Layer 14 of a small transformer language model trained on English Wikipedia (21 layers, counted from 0, width 64).
In attention head 0, each number of a token's query is one row of weights dot the token's vector x. The head spreads its attention over the tokens so far by the softmax of query dot key.

Query weights of the head. A number n stands for (n - 500) times 0.0017.
q0: 440 357 483 429 455 506 543 469 584 494 421 530 453 392 449 564 604 516 626 629 430 449 560 495 466 358 456 562 566 574 410 664 444 531 542 667 530 523 385 539 445 517 561 656 275 428 551 610 550 409 363 660 656 453 566 387 602 591 432 386 539 589 615 502
q1: 627 612 677 500 532 313 483 655 651 384 397 558 578 408 536 559 521 444 375 346 487 382 439 525 539 628 694 459 791 657 335 427 470 649 415 496 483 396 679 402 627 473 518 697 473 408 567 462 581 644 504 336 382 742 619 361 453 496 658 765 353 395 602 553
q2: 478 614 431 576 245 515 598 611 365 578 475 526 220 447 521 503 502 573 597 612 355 563 540 592 400 453 373 531 278 438 667 626 506 588 549 449 691 665 294 567 443 359 750 192 566 604 395 379 184 242 680 614 556 391 617 573 314 459 323 391 589 733 574 528
q3: 667 418 636 403 551 499 461 420 638 354 378 412 874 503 458 511 586 615 516 496 599 529 547 204 605 605 472 250 935 627 381 249 536 528 351 544 423 490 665 616 363 578 292 752 645 381 533 635 667 574 824 411 595 676 514 558 614 595 401 577 269 318 579 505
q4: 328 654 473 683 392 405 291 645 500 430 402 510 466 543 413 711 280 510 582 426 478 313 447 615 616 586 701 527 534 701 364 631 608 352 531 546 576 424 397 337 393 626 622 452 572 349 492 475 430 582 677 525 292 466 509 331 546 465 671 654 416 467 552 603
q5: 508 298 537 368 506 300 469 497 673 509 455 233 815 322 435 429 690 643 297 348 780 787 619 402 448 921 709 342 714 497 433 277 736 522 207 438 286 351 985 593 553 726 414 562 398 561 417 599 741 782 788 302 678 743 259 529 605 482 489 792 339 496 503 562
q6: 499 447 403 501 566 651 575 300 522 378 684 588 485 620 525 623 288 625 706 475 373 635 603 415 623 436 478 484 637 512 474 347 724 333 356 653 476 437 399 570 398 446 396 617 437 299 393 558 372 280 673 527 564 399 375 546 518 647 475 313 521 505 419 487
q7: 442 662 372 615 253 574 655 378 363 728 737 496 196 507 522 376 423 418 635 391 445 721 574 638 512 458 280 549 92 231 697 615 521 373 718 444 785 560 120 542 443 416 935 164 537 473 488 373 230 423 513 380 401 340 684 506 259 605 525 149 539 681 518 522
q8: 399 402 373 400 452 375 593 543 485 523 555 369 310 634 361 511 436 410 683 395 520 568 323 534 538 646 441 498 445 335 483 522 481 501 626 555 447 492 595 565 638 343 509 494 489 398 565 498 265 439 455 486 415 522 528 605 454 582 383 399 666 644 551 692
q9: 492 455 780 648 479 336 293 551 544 513 564 733 443 620 475 448 361 399 367 569 506 436 614 455 578 457 461 512 576 621 513 694 558 440 584 625 517 469 449 649 461 390 577 547 438 386 510 443 627 640 474 641 435 697 387 500 514 499 579 429 644 522 570 550
q10: 517 520 637 687 442 619 597 498 449 490 592 722 514 661 748 548 482 535 381 546 539 327 400 682 439 526 463 245 360 621 571 520 318 445 318 488 452 308 437 553 385 413 498 567 468 427 568 467 636 621 347 485 483 619 499 494 467 378 527 510 683 611 478 484
q11: 381 552 527 395 527 410 557 547 511 378 446 751 414 524 349 401 476 386 399 385 493 494 587 566 528 470 481 330 635 572 693 282 241 481 426 793 399 516 492 462 381 601 394 543 342 436 604 504 651 492 446 551 548 486 464 509 447 460 645 461 463 435 630 436
q12: 528 564 494 557 414 446 443 320 525 460 604 311 470 551 549 477 560 643 489 634 564 602 392 509 413 558 257 476 528 436 653 514 597 575 468 470 376 250 289 494 459 642 481 436 387 505 371 563 416 533 569 716 430 383 521 395 541 402 503 408 298 587 556 486
q13: 324 395 357 438 512 551 616 399 499 517 719 542 420 581 477 232 421 395 557 578 563 837 517 504 439 465 526 522 505 433 548 475 726 270 708 611 483 547 631 322 585 464 491 544 513 527 391 477 597 556 483 569 402 458 542 560 547 634 562 492 465 666 300 534
q14: 454 506 478 217 791 519 729 498 522 470 599 298 475 459 759 593 664 465 379 578 423 440 492 485 525 612 402 674 473 321 628 431 362 635 511 600 584 648 557 447 396 434 491 604 410 610 542 605 587 635 526 450 432 449 455 628 461 591 492 446 548 571 587 459
q15: 604 472 517 596 556 499 648 342 514 709 469 599 483 538 469 299 437 547 446 432 526 475 383 517 600 498 460 484 394 481 444 497 567 341 683 613 513 618 486 601 441 567 506 518 446 541 459 562 462 440 494 552 355 468 550 259 582 418 571 434 474 585 516 550
q16: 602 556 497 593 323 429 540 556 515 375 528 614 533 576 277 548 470 576 423 499 475 489 472 702 568 519 538 434 628 353 457 444 512 486 596 355 378 538 399 523 659 448 441 416 399 552 558 312 635 427 567 275 604 594 459 493 546 313 389 448 485 693 380 497
q17: 500 431 659 777 657 326 544 455 513 590 536 723 645 486 578 725 633 396 669 486 410 381 579 622 471 625 494 414 509 373 377 519 433 615 528 412 591 475 326 572 505 569 481 393 508 368 569 481 539 473 591 422 428 402 595 429 454 681 457 452 625 486 512 488
q18: 622 176 626 349 572 386 458 453 475 515 447 592 409 334 607 524 466 470 485 682 394 492 393 442 376 583 576 452 508 428 361 367 466 505 528 484 547 606 518 564 574 658 610 511 441 527 460 657 596 433 485 473 544 629 603 644 463 458 520 404 448 536 383 681
q19: 464 549 513 626 734 371 450 467 394 538 422 581 425 436 446 590 441 484 404 580 595 411 369 395 546 372 537 700 448 620 389 407 522 521 296 432 478 722 402 482 515 525 548 447 366 398 624 469 457 503 600 425 475 655 441 553 654 455 463 455 428 620 460 432
q20: 487 473 511 300 597 552 556 693 327 395 619 647 396 552 483 347 586 475 480 485 544 664 437 639 427 398 643 495 457 482 435 472 494 629 709 540 604 529 378 446 533 479 736 602 305 522 507 293 357 442 380 553 524 545 657 457 544 471 502 663 720 518 640 451
q21: 596 502 494 531 469 350 705 793 510 476 372 499 700 661 472 600 560 380 427 832 685 486 521 459 665 429 416 668 440 522 534 412 632 520 554 487 506 448 449 342 464 540 530 550 367 591 744 476 517 397 389 392 352 410 450 464 328 292 524 535 602 409 402 561
q22: 546 457 385 452 471 492 604 558 561 725 636 518 698 437 553 305 400 593 545 503 589 478 409 468 396 540 542 604 417 596 637 259 533 495 418 578 682 443 607 425 561 454 475 507 493 713 344 442 517 693 594 430 602 452 402 650 506 795 551 472 487 612 537 372
q23: 694 527 645 600 760 473 471 404 468 525 534 581 507 579 521 676 317 533 482 366 508 466 396 763 630 361 592 662 455 408 533 439 528 510 536 554 479 458 537 522 638 467 497 460 434 472 505 595 420 739 529 563 411 451 540 590 340 544 490 672 621 443 343 398
q24: 523 603 546 295 615 672 411 463 588 346 553 638 483 406 264 427 577 571 499 494 450 572 462 359 531 625 496 559 481 634 465 540 619 490 448 448 513 519 296 392 648 431 496 504 468 429 537 450 627 678 440 509 412 584 516 512 523 461 468 425 473 465 447 492
q25: 254 421 568 434 330 491 533 470 431 436 526 522 287 587 570 580 620 548 622 458 571 304 512 586 459 471 393 676 613 662 429 588 473 550 618 615 517 552 469 513 650 508 548 734 308 529 714 412 454 486 739 488 623 582 628 462 323 420 499 477 463 661 426 617
q26: 497 492 496 539 513 578 522 477 562 498 597 403 481 475 627 482 313 383 555 688 618 326 433 572 443 415 454 452 522 624 321 542 275 499 506 680 501 484 432 492 485 265 475 527 519 384 461 459 464 519 596 526 480 418 540 391 455 637 437 500 513 372 636 377
q27: 532 498 395 388 300 326 395 667 545 467 536 471 396 513 525 515 506 529 481 484 569 520 614 669 607 549 453 481 564 470 669 545 444 498 780 423 486 553 460 405 561 495 313 405 438 420 457 587 538 442 529 533 399 682 622 396 482 673 375 397 396 386 465 544
q28: 337 571 584 304 509 618 594 323 463 398 499 417 676 528 478 495 500 496 464 574 332 566 626 538 616 439 506 268 189 474 688 646 532 511 381 413 560 467 599 436 478 638 454 546 517 606 634 591 451 483 486 366 624 529 556 466 652 491 569 426 458 599 516 481
q29: 500 618 561 602 367 471 572 540 367 449 621 408 594 463 318 494 418 550 581 521 447 502 524 616 451 593 492 561 453 558 318 383 284 531 439 542 549 502 392 547 395 457 549 464 563 423 488 690 471 456 441 613 333 485 620 432 524 481 395 643 535 547 584 512
q30: 555 653 537 409 370 523 425 562 734 291 322 558 572 661 432 530 447 523 618 519 440 237 476 460 482 568 703 462 706 537 384 572 296 600 498 522 593 243 580 518 423 552 627 730 463 477 511 492 593 411 452 409 464 599 628 413 565 625 759 601 483 384 554 685
q31: 517 603 606 549 595 485 692 332 435 459 456 447 375 579 369 462 539 542 480 559 562 603 527 489 627 491 647 637 492 494 413 358 416 602 581 496 396 510 456 467 444 366 521 498 627 542 467 494 473 725 596 490 466 543 214 681 394 488 643 460 426 408 382 699

Each question shows a short text with each token's key, already scaled and adjusted for position as the last token sees it. A number n stands for (n - 500) times 0.0043.

Then comes the last token's vector x. A number n stands for (n - 500) times 0.01.

0 "ime": 497 260 742 938 402 322 280 619 471 502 486 475 441 499 504 452 510 539 522 498 489 466 556 536 511 464 449 518 481 486 494 459
1 " from": 578 244 716 954 463 271 279 618 517 492 444 462 491 545 484 467 514 549 509 507 518 451 543 557 523 476 448 515 480 456 476 435
2 " Al": 587 266 723 905 567 251 264 592 485 510 461 494 484 473 492 476 509 533 522 513 522 496 486 521 497 491 453 506 466 480 540 483
3 "g": 481 368 703 839 601 284 300 577 479 529 513 484 510 440 466 472 453 529 580 502 439 552 447 508 538 509 508 507 505 529 550 475
4 "er": 369 386 701 868 538 228 299 576 475 516 486 518 477 452 514 459 493 489 553 496 492 495 504 469 538 484 491 481 491 495 529 443
x: 273 665 391 468 392 506 649 543 500 602 453 619 379 542 514 557 469 809 428 597 563 543 596 557 353 363 467 484 460 366 485 642 468 448 425 443 662 481 241 543 459 332 681 378 488 427 500 657 398 472 466 389 550 434 636 475 171 471 502 514 564 563 534 499
Which token does the last token look at most? 2 " Al"

0 " man": 512 240 718 907 365 309 287 603 463 520 475 495 471 526 453 459 521 542 509 502 503 491 563 568 532 483 462 512 500 484 493 456
1 "u": 586 312 701 886 464 296 329 606 515 547 443 484 493 497 430 493 484 555 583 524 451 474 492 516 534 474 493 548 493 478 499 460
2 "f": 534 380 709 801 553 345 388 580 489 554 435 483 458 519 439 474 490 550 504 511 468 500 488 460 572 483 493 516 441 498 535 459
3 "act": 497 344 708 848 596 276 339 567 446 551 539 482 508 534 437 486 539 528 533 529 496 501 493 521 543 447 503 491 479 517 509 412
4 "ur": 419 385 669 823 543 274 349 591 492 541 497 453 466 496 495 510 472 532 530 492 451 552 533 504 531 461 447 499 491 524 469 479
x: 331 719 346 429 352 638 687 538 463 554 370 645 392 526 464 506 425 830 376 566 440 520 526 513 451 397 426 547 414 368 584 628 455 414 511 563 592 554 358 423 505 487 642 405 491 486 492 604 520 527 515 295 659 451 564 451 307 568 608 465 571 664 581 447
Which token does the last token look at most, and with what share of its attention? 0 " man", with about 60%

0 " l": 518 275 737 886 417 343 311 601 455 534 454 502 487 495 487 451 528 534 495 511 497 464 535 549 509 477 462 512 476 491 530 429
1 "a": 560 325 724 858 493 318 306 606 510 545 475 490 508 500 436 492 499 560 546 537 519 498 474 474 501 495 478 509 444 477 548 450
2 "un": 576 316 709 846 577 294 342 572 487 545 474 488 478 506 429 489 493 535 548 556 453 462 475 508 523 522 485 527 512 463 495 515
3 "c": 492 343 695 855 590 268 328 587 477 536 466 466 487 534 467 492 473 529 570 533 434 478 494 512 506 496 532 501 491 497 499 447
4 "hed": 427 379 707 891 534 252 345 591 520 519 455 497 469 523 493 484 500 539 528 531 479 454 500 499 514 545 467 509 467 484 493 421
x: 336 652 369 386 439 477 706 510 604 638 337 613 477 500 439 496 342 867 409 588 455 519 521 409 366 348 389 543 403 394 609 535 478 520 487 518 761 587 404 550 476 279 532 335 528 473 488 592 414 479 505 455 382 447 545 489 271 493 555 479 570 548 443 592
Which token does the last token look at most, and with what share of its attention? 0 " l", with about 20%

0 " ex": 515 263 729 902 424 338 304 610 498 554 490 490 481 503 509 449 526 544 494 515 531 488 532 541 524 500 461 501 449 502 529 438
1 "ac": 585 302 654 825 469 340 337 615 479 488 479 480 492 483 439 489 454 517 494 568 502 493 496 525 541 476 516 513 452 496 522 442
2 "er": 593 307 695 866 590 309 318 594 499 504 475 499 456 500 468 471 477 481 494 517 509 486 521 529 559 478 486 538 479 498 500 464
3 "b": 469 396 710 836 568 309 362 575 488 528 457 480 476 512 462 493 497 559 510 524 428 539 510 487 565 493 493 541 466 507 488 452
4 "ated": 420 395 687 863 560 262 335 609 503 503 457 488 504 511 461 446 502 494 535 512 520 474 527 518 511 488 456 527 501 489 463 420
x: 370 649 366 456 478 564 618 486 582 704 433 657 319 463 464 494 371 932 354 580 443 623 534 490 462 356 471 502 365 312 573 548 448 475 503 547 832 562 442 557 544 384 524 339 524 462 505 606 540 431 494 394 488 452 555 508 299 537 489 531 471 499 390 581
Which token does the last token look at most? 0 " ex"

0 " s": 531 259 741 910 413 339 301 609 473 497 472 515 461 527 482 441 515 542 529 513 501 461 546 551 527 471 464 512 467 492 534 422
1 "ign": 563 265 711 904 446 299 312 604 468 557 519 486 480 506 444 471 545 484 481 515 486 508 514 541 502 480 514 503 484 513 490 470
2 "ific": 573 330 707 881 566 314 320 584 504 519 502 449 512 536 485 470 483 525 473 531 472 496 537 529 547 477 513 540 494 516 464 425
3 "ant": 523 347 683 865 562 284 340 618 555 517 464 486 499 504 464 466 476 509 495 525 497 448 553 483 517 465 508 555 468 466 454 458
4 " d": 386 392 701 853 509 287 351 590 460 566 471 507 474 492 456 475 503 504 510 542 493 506 499 569 516 511 444 502 478 489 541 430
x: 325 691 380 559 458 528 665 563 493 633 497 628 291 572 441 481 335 818 468 525 390 445 594 413 442 501 517 517 367 375 594 569 592 543 554 505 741 608 441 407 396 335 577 295 562 476 546 615 444 449 588 386 406 417 514 458 287 553 563 592 486 475 523 551
Which token does the last token look at most? 3 "ant"

0 " was": 505 235 731 953 403 303 259 638 503 513 454 473 463 565 491 467 513 495 537 514 519 475 588 555 523 459 452 472 497 456 504 468
1 " p": 596 311 726 845 473 361 325 593 473 520 449 489 430 495 457 466 525 534 504 509 477 504 501 583 508 492 442 484 498 511 531 453
2 "ur": 560 331 639 834 553 266 347 606 487 560 518 447 466 477 447 491 502 521 526 508 484 517 491 506 545 496 497 478 461 531 519 506
3 "s": 506 316 731 905 613 289 301 619 458 530 486 490 427 534 376 488 491 521 561 514 504 489 478 539 586 483 528 522 489 492 527 459
4 "u": 429 364 677 857 540 253 333 620 533 541 470 515 489 487 428 510 505 551 573 557 452 490 480 520 548 448 490 526 481 455 456 449
x: 366 639 329 401 464 526 625 558 531 551 460 696 400 560 460 562 368 748 394 570 479 637 624 454 463 445 517 484 410 404 594 616 508 505 496 676 680 561 326 492 456 265 641 472 503 572 504 642 472 522 437 382 541 482 590 495 147 512 493 428 419 654 488 489
Which token does the last token look at most? 0 " was"

0 " In": 506 228 726 918 416 312 275 611 483 518 445 468 496 522 502 474 530 522 512 529 530 475 533 557 554 495 446 520 448 477 530 464
1 " ": 587 268 715 899 495 319 302 606 475 483 484 504 496 527 494 495 498 549 498 543 486 512 529 534 558 461 461 509 452 479 509 484
2 "199": 565 287 735 897 584 264 301 563 467 501 501 507 527 554 483 477 548 489 570 514 474 469 484 539 516 482 449 521 465 520 493 427
3 "9": 480 329 740 893 637 279 311 582 489 486 480 503 518 497 483 463 502 505 534 498 501 455 543 535 547 494 446 500 487 434 459 439
4 ",": 379 319 726 928 559 247 303 613 466 460 469 477 457 513 476 458 499 510 553 504 524 464 581 550 558 471 424 524 519 491 481 477
x: 317 841 354 517 470 479 578 538 633 758 407 625 411 550 493 668 449 850 344 462 380 527 480 433 504 459 457 549 349 357 546 577 494 462 508 470 709 528 307 537 448 413 464 415 498 514 470 598 528 447 507 378 427 480 569 457 280 541 543 552 411 568 544 521
Which token does the last token look at most? 4 ","

0 " they": 518 237 722 940 392 303 289 630 501 499 467 491 449 535 485 443 506 530 549 512 511 471 572 550 522 465 435 496 503 455 504 450
1 " d": 610 321 701 857 499 332 344 593 486 537 460 521 461 487 460 456 505 510 514 544 490 487 499 574 516 505 428 506 512 506 541 429
2 "ro": 548 319 704 890 581 271 309 607 476 554 465 470 460 523 465 469 501 536 538 519 473 518 489 540 495 458 447 415 528 484 521 502
3 "pp": 503 361 685 816 573 307 349 586 453 528 507 460 453 478 424 480 532 470 503 479 422 444 471 523 486 475 502 499 484 491 500 432
4 "ed": 437 377 696 872 560 279 336 625 519 513 479 477 480 499 450 493 507 504 558 530 539 442 506 516 506 487 478 498 468 472 467 428
x: 258 648 408 496 485 528 632 479 659 583 403 746 435 474 438 489 399 835 423 529 497 537 515 445 432 342 459 524 347 389 608 587 546 464 462 513 920 580 422 557 521 329 537 385 533 540 491 678 553 412 491 493 550 470 607 528 328 502 553 470 552 576 453 581
Which token does the last token look at most, and with what share of its attention? 0 " they", with about 70%

0 " F": 510 250 744 932 414 328 284 616 457 506 458 491 479 514 497 448 511 549 517 493 479 478 539 538 536 467 452 522 462 505 532 445
1 "irst": 555 279 720 940 459 254 297 608 495 525 470 506 498 459 488 456 514 505 543 533 492 468 522 517 502 482 463 485 475 512 513 439
2 "-": 573 313 673 896 607 256 338 583 458 487 472 480 466 519 509 475 513 528 540 544 510 531 540 532 501 468 478 439 472 508 489 461
3 "te": 464 365 712 891 565 287 323 615 464 519 462 477 442 480 471 432 500 525 542 511 449 512 499 489 514 503 479 494 455 507 472 479
4 "am": 444 352 723 869 541 275 321 608 517 487 472 490 473 482 431 467 510 507 532 543 445 473 485 504 511 466 519 554 484 438 502 473
x: 450 745 366 461 430 626 679 549 590 656 407 670 457 524 511 649 475 843 408 473 488 567 595 567 445 386 510 516 315 447 521 649 448 467 574 610 750 513 356 476 445 217 602 486 508 480 506 609 392 488 495 535 523 499 489 462 339 448 491 399 343 583 451 479
Which two tokens does the last token look at most, in order? 1 "irst", 4 "am"

0 "ted": 483 269 720 927 414 319 296 628 498 499 438 481 474 518 493 465 486 514 524 517 515 458 542 545 518 480 455 529 484 492 483 424
1 " c": 583 337 703 860 493 327 357 593 432 526 454 453 456 511 455 458 538 512 531 506 463 485 501 547 486 507 468 515 470 503 499 431
2 "ir": 582 281 742 910 550 294 292 588 487 535 507 473 482 510 473 460 510 526 521 538 521 465 505 541 533 487 517 525 453 558 546 462
3 "c": 487 353 701 836 591 324 332 601 426 527 474 466 484 505 396 495 452 526 591 485 440 488 475 506 532 488 532 532 479 554 498 464
4 "u": 407 381 687 856 534 257 346 592 492 550 456 522 472 495 449 488 513 561 552 547 436 493 481 548 551 471 516 530 499 495 464 454
x: 313 661 381 408 401 574 641 550 572 532 491 649 400 604 445 557 400 774 350 598 496 560 515 456 474 411 539 474 437 393 619 635 469 520 478 659 661 555 278 508 430 322 671 459 570 529 427 655 402 418 445 457 448 435 575 497 214 478 519 488 449 657 452 434
Which token does the last token look at most? 2 "ir"

0 "ics": 512 248 735 941 398 328 279 626 495 495 495 475 448 523 491 451 514 529 529 505 493 473 553 551 518 465 448 512 480 482 515 445
1 " man": 629 248 702 916 439 276 281 607 452 524 492 505 486 536 434 465 526 539 511 509 504 492 552 571 548 489 483 511 502 489 483 462
2 "u": 583 322 706 902 553 266 319 606 504 540 445 485 502 510 442 489 504 562 571 536 460 480 504 512 551 475 495 546 495 480 497 461
3 "f": 476 395 706 794 556 326 389 569 476 559 437 489 465 521 446 472 500 559 502 518 475 510 483 455 583 477 495 508 437 508 538 450
4 "act": 414 361 713 861 548 253 335 565 443 550 531 489 514 535 442 479 544 528 524 536 499 507 493 518 548 449 503 485 482 519 505 414
x: 290 593 299 449 442 538 580 481 554 478 486 654 325 614 419 500 375 834 411 554 408 556 519 554 443 410 469 545 432 289 631 524 466 417 518 569 839 550 418 529 462 456 676 414 486 459 511 580 498 432 482 434 636 379 496 499 225 530 563 402 486 517 535 676
Which token does the last token look at most? 1 " man"

0 " F": 510 250 744 932 414 328 284 616 457 506 458 491 479 514 497 448 511 549 517 493 479 478 539 538 536 467 452 522 462 505 532 445
1 "ur": 595 245 689 908 460 248 282 586 485 529 482 466 486 487 488 490 462 508 533 554 493 505 502 506 529 496 480 429 483 524 555 496
2 "ther": 602 295 728 914 538 266 292 592 494 514 483 493 468 516 493 451 511 528 526 516 489 477 531 497 523 469 453 502 524 492 516 453
3 "m": 487 341 720 885 596 308 318 602 466 521 469 492 442 478 454 470 530 516 478 518 433 575 486 521 544 459 503 547 532 494 513 472
4 "ore": 404 358 698 899 556 213 306 605 481 520 484 475 467 501 479 469 523 519 553 476 479 466 543 537 530 430 447 490 508 469 488 486
x: 319 742 358 429 476 473 654 535 582 590 378 602 376 504 441 563 414 773 357 535 424 614 481 414 414 352 478 520 244 385 485 652 397 451 503 579 670 556 400 525 435 385 544 342 431 429 419 605 468 461 468 367 482 455 546 540 236 472 406 544 374 558 498 566
Which token does the last token look at most? 2 "ther"

0 "ust": 479 239 703 946 410 308 312 617 475 499 470 481 477 515 475 470 487 517 503 526 509 458 547 518 560 447 468 512 498 499 495 439
1 "ry": 576 284 723 907 441 309 309 621 448 504 488 485 437 509 486 452 521 510 544 506 490 494 545 532 519 449 464 541 485 485 494 499
2 ".": 593 277 749 908 560 317 273 618 497 478 489 486 464 501 498 432 512 538 525 494 521 470 558 535 545 481 423 530 498 472 547 463
3 " S": 468 289 729 935 612 274 289 620 465 450 507 514 466 523 484 438 518 510 514 518 495 478 515 561 549 476 460 469 463 465 521 455
4 "ar": 429 334 723 900 539 233 288 609 506 508 498 495 516 511 470 463 485 496 504 551 490 506 495 501 543 505 484 482 456 498 538 485
x: 396 736 280 476 403 496 542 623 623 630 476 671 361 537 547 684 403 721 358 590 456 497 670 631 408 390 447 532 433 431 498 595 521 530 514 530 655 551 329 421 384 321 648 385 533 476 585 718 491 481 525 484 472 485 604 437 318 515 634 521 381 528 528 428
Which token does the last token look at most, and with what share of its attention? 4 "ar", with about 50%

0 "out": 491 245 715 940 406 323 291 626 518 465 431 484 490 552 458 474 507 534 505 514 505 445 537 536 553 458 467 504 482 476 494 451
1 " l": 593 330 701 831 505 338 335 589 455 535 480 497 509 488 463 459 555 482 473 511 461 476 523 542 500 482 480 491 484 457 508 457
2 "ed": 563 352 710 870 535 287 328 613 494 524 474 487 544 510 413 479 513 514 554 533 563 468 482 492 493 523 476 485 456 507 505 467
3 " the": 502 332 747 930 580 248 295 616 485 486 442 469 471 514 491 434 511 542 551 519 490 486 536 538 522 462 447 526 484 479 504 437
4 " National": 416 336 718 932 577 204 262 611 471 512 523 471 491 455 488 432 546 515 538 510 499 485 525 532 496 467 497 535 520 494 506 476
x: 412 762 321 531 451 572 589 577 588 673 462 512 297 511 498 588 406 887 277 530 394 538 553 528 485 439 592 506 409 424 496 696 405 407 552 567 709 524 391 482 432 416 597 355 483 494 499 642 454 380 450 405 550 466 518 516 260 463 548 503 359 472 475 660
Which two tokens does the last token look at most, in order? 4 " National", 3 " the"

0 "re": 512 285 707 892 402 354 342 622 465 523 471 473 431 510 485 471 485 518 533 517 500 485 542 531 548 493 448 499 473 468 517 472
1 "ater": 582 294 723 896 445 332 322 613 494 516 503 492 463 509 477 464 508 520 518 529 505 482 553 557 534 464 464 548 485 493 498 458
2 " rel": 583 347 705 853 569 305 331 598 486 578 498 491 499 492 485 460 528 519 475 505 497 503 510 553 534 500 467 499 485 482 514 456
3 "ia": 504 358 712 849 614 297 323 600 510 543 475 477 480 512 438 476 500 551 517 535 518 504 523 495 487 462 481 505 495 482 499 476
4 "b": 421 383 693 842 535 298 382 585 515 545 460 472 452 516 422 524 487 581 539 547 449 507 509 486 576 507 507 571 476 470 504 464
x: 366 785 453 355 391 491 613 565 536 669 374 672 391 591 495 511 377 789 460 594 450 545 567 499 509 496 467 571 408 374 582 551 440 504 419 606 750 591 365 483 350 252 620 499 554 517 546 616 443 466 514 533 519 427 480 519 276 466 590 465 539 506 585 486
Which two tokens does the last token look at most, in order? 2 " rel", 3 "ia"

0 "ers": 528 267 714 907 407 335 298 618 508 506 490 501 450 523 479 467 512 520 494 514 521 493 537 527 542 468 456 491 451 475 513 446
1 " in": 582 274 708 896 472 288 311 598 516 504 433 451 493 526 490 476 547 523 509 525 544 451 526 540 536 526 444 512 433 464 511 454
2 "v": 528 332 677 852 549 311 327 629 486 506 494 499 513 505 469 497 468 548 528 523 461 487 440 491 551 464 479 506 457 509 496 454
3 "ol": 518 357 697 774 570 298 325 563 497 552 450 455 491 497 452 492 515 524 516 554 508 508 460 471 479 493 480 485 470 497 549 446
4 "v": 434 389 685 843 521 255 340 608 466 543 492 493 524 490 446 480 473 538 513 519 473 471 461 473 538 442 491 517 475 467 453 431
x: 329 774 460 441 434 534 636 575 581 549 507 626 368 534 436 449 386 691 442 574 419 590 555 467 441 370 477 554 409 388 549 536 446 420 561 653 851 533 363 465 453 353 660 378 553 602 608 623 484 508 505 412 593 335 639 529 268 520 488 441 509 528 426 520
Which token does the last token look at most? 1 " in"

0 ".": 531 235 759 927 401 346 263 611 488 480 476 489 467 515 501 436 514 536 534 507 503 470 543 519 539 475 427 514 485 474 545 457
1 " Con": 587 254 706 894 475 264 290 594 497 532 472 491 466 499 479 472 541 493 538 534 523 489 464 524 561 517 430 493 444 475 543 452
2 "se": 570 318 712 898 557 267 305 617 473 518 508 469 452 481 469 449 495 494 536 527 491 475 517 487 552 484 510 512 466 488 509 455
3 "qu": 469 370 700 872 558 295 327 608 479 520 506 445 505 472 435 495 506 544 507 544 429 521 491 488 547 508 507 553 498 488 475 448
4 "ent": 413 351 702 908 566 241 292 619 546 501 521 460 522 479 496 455 501 507 478 537 504 483 563 515 549 479 479 507 475 444 464 436
x: 394 611 450 445 385 595 563 538 554 651 369 583 385 550 466 528 386 857 356 497 327 590 599 479 403 350 499 511 456 291 560 603 435 516 534 544 743 571 353 456 555 400 574 377 499 467 493 671 444 374 464 414 568 499 600 498 210 588 571 499 380 550 537 581
Which token does the last token look at most? 1 " Con"

0 " the": 501 259 742 918 420 307 276 613 486 483 442 473 470 508 496 435 516 541 551 511 500 491 530 546 538 460 437 538 483 490 504 431
1 " Al": 603 244 724 915 459 270 264 600 487 511 464 502 481 482 479 461 524 520 536 500 529 491 488 533 514 493 454 512 466 481 523 479
2 "g": 570 343 698 863 565 289 298 595 483 533 515 482 507 441 457 485 456 521 581 510 438 552 462 523 522 509 513 501 499 528 523 472
3 "er": 457 370 696 867 623 247 305 588 483 519 490 508 484 443 498 467 490 491 546 507 494 490 508 469 524 482 495 480 484 480 513 444
4 "ian": 410 376 698 872 558 227 312 594 500 530 473 478 494 498 511 450 534 505 541 499 489 430 526 493 540 456 492 519 490 486 478 475
x: 369 750 394 432 473 609 629 596 631 643 428 597 380 560 527 570 362 837 335 529 497 631 487 550 393 384 517 495 349 387 495 695 441 411 530 530 592 566 374 563 457 356 618 371 474 472 413 626 482 379 490 432 581 474 596 546 208 453 499 486 445 512 413 518
Which token does the last token look at most, and with what share of its attention? 1 " Al", with about 40%

0 "P": 500 245 743 943 419 339 290 618 445 509 470 482 446 509 485 468 498 555 520 487 463 460 533 532 513 448 458 497 481 500 515 448
1 "C": 571 257 733 950 462 300 301 614 432 522 493 480 454 505 488 470 513 543 545 508 474 465 543 503 502 485 482 509 459 506 519 460
2 " on": 565 289 714 940 548 264 302 628 510 491 430 462 490 544 480 469 512 522 521 498 508 443 530 545 522 484 465 522 451 457 505 455
3 " an": 499 346 746 896 574 275 283 625 499 528 468 447 491 534 488 445 509 543 538 501 467 489 575 565 531 442 460 513 490 468 504 477
4 " an": 426 358 741 887 544 257 288 620 500 536 472 459 487 527 488 440 518 550 543 507 478 495 567 574 532 454 457 525 491 463 510 474
x: 338 825 393 432 449 634 497 570 538 659 477 600 427 550 535 553 295 797 309 463 480 521 585 373 543 472 498 548 343 371 566 629 442 444 603 559 668 543 421 456 493 281 535 384 516 419 464 623 562 411 546 380 433 412 522 485 283 517 525 505 381 504 478 611
Which two tokens does the last token look at most, in order? 4 " an", 3 " an"

0 "le": 512 288 719 887 404 350 324 619 494 515 455 502 445 498 471 463 517 547 536 497 499 455 525 533 524 461 451 502 487 481 506 476
1 "'s": 575 280 730 938 455 277 299 619 505 482 443 473 451 539 471 444 523 534 559 503 493 443 565 515 512 459 473 520 484 471 491 462
2 " Part": 596 269 715 919 532 242 276 606 482 533 499 481 447 476 454 464 555 517 554 561 515 479 480 540 533 486 452 529 514 464 512 459
3 "y": 527 295 742 947 625 249 271 623 490 499 540 484 448 490 483 449 507 527 559 500 524 518 557 510 483 437 469 463 486 471 513 504
4 ",": 389 312 743 940 560 229 284 606 478 474 485 483 448 515 494 469 509 515 546 523 526 474 585 554 553 465 427 524 513 476 482 473
x: 318 793 386 535 486 474 591 590 650 716 427 573 399 580 476 649 422 845 313 449 388 537 523 415 486 482 439 564 369 317 565 611 529 460 514 478 707 513 344 537 443 360 489 436 509 490 447 635 526 452 492 403 446 450 557 482 269 497 553 533 402 594 578 552
Which token does the last token look at most? 4 ","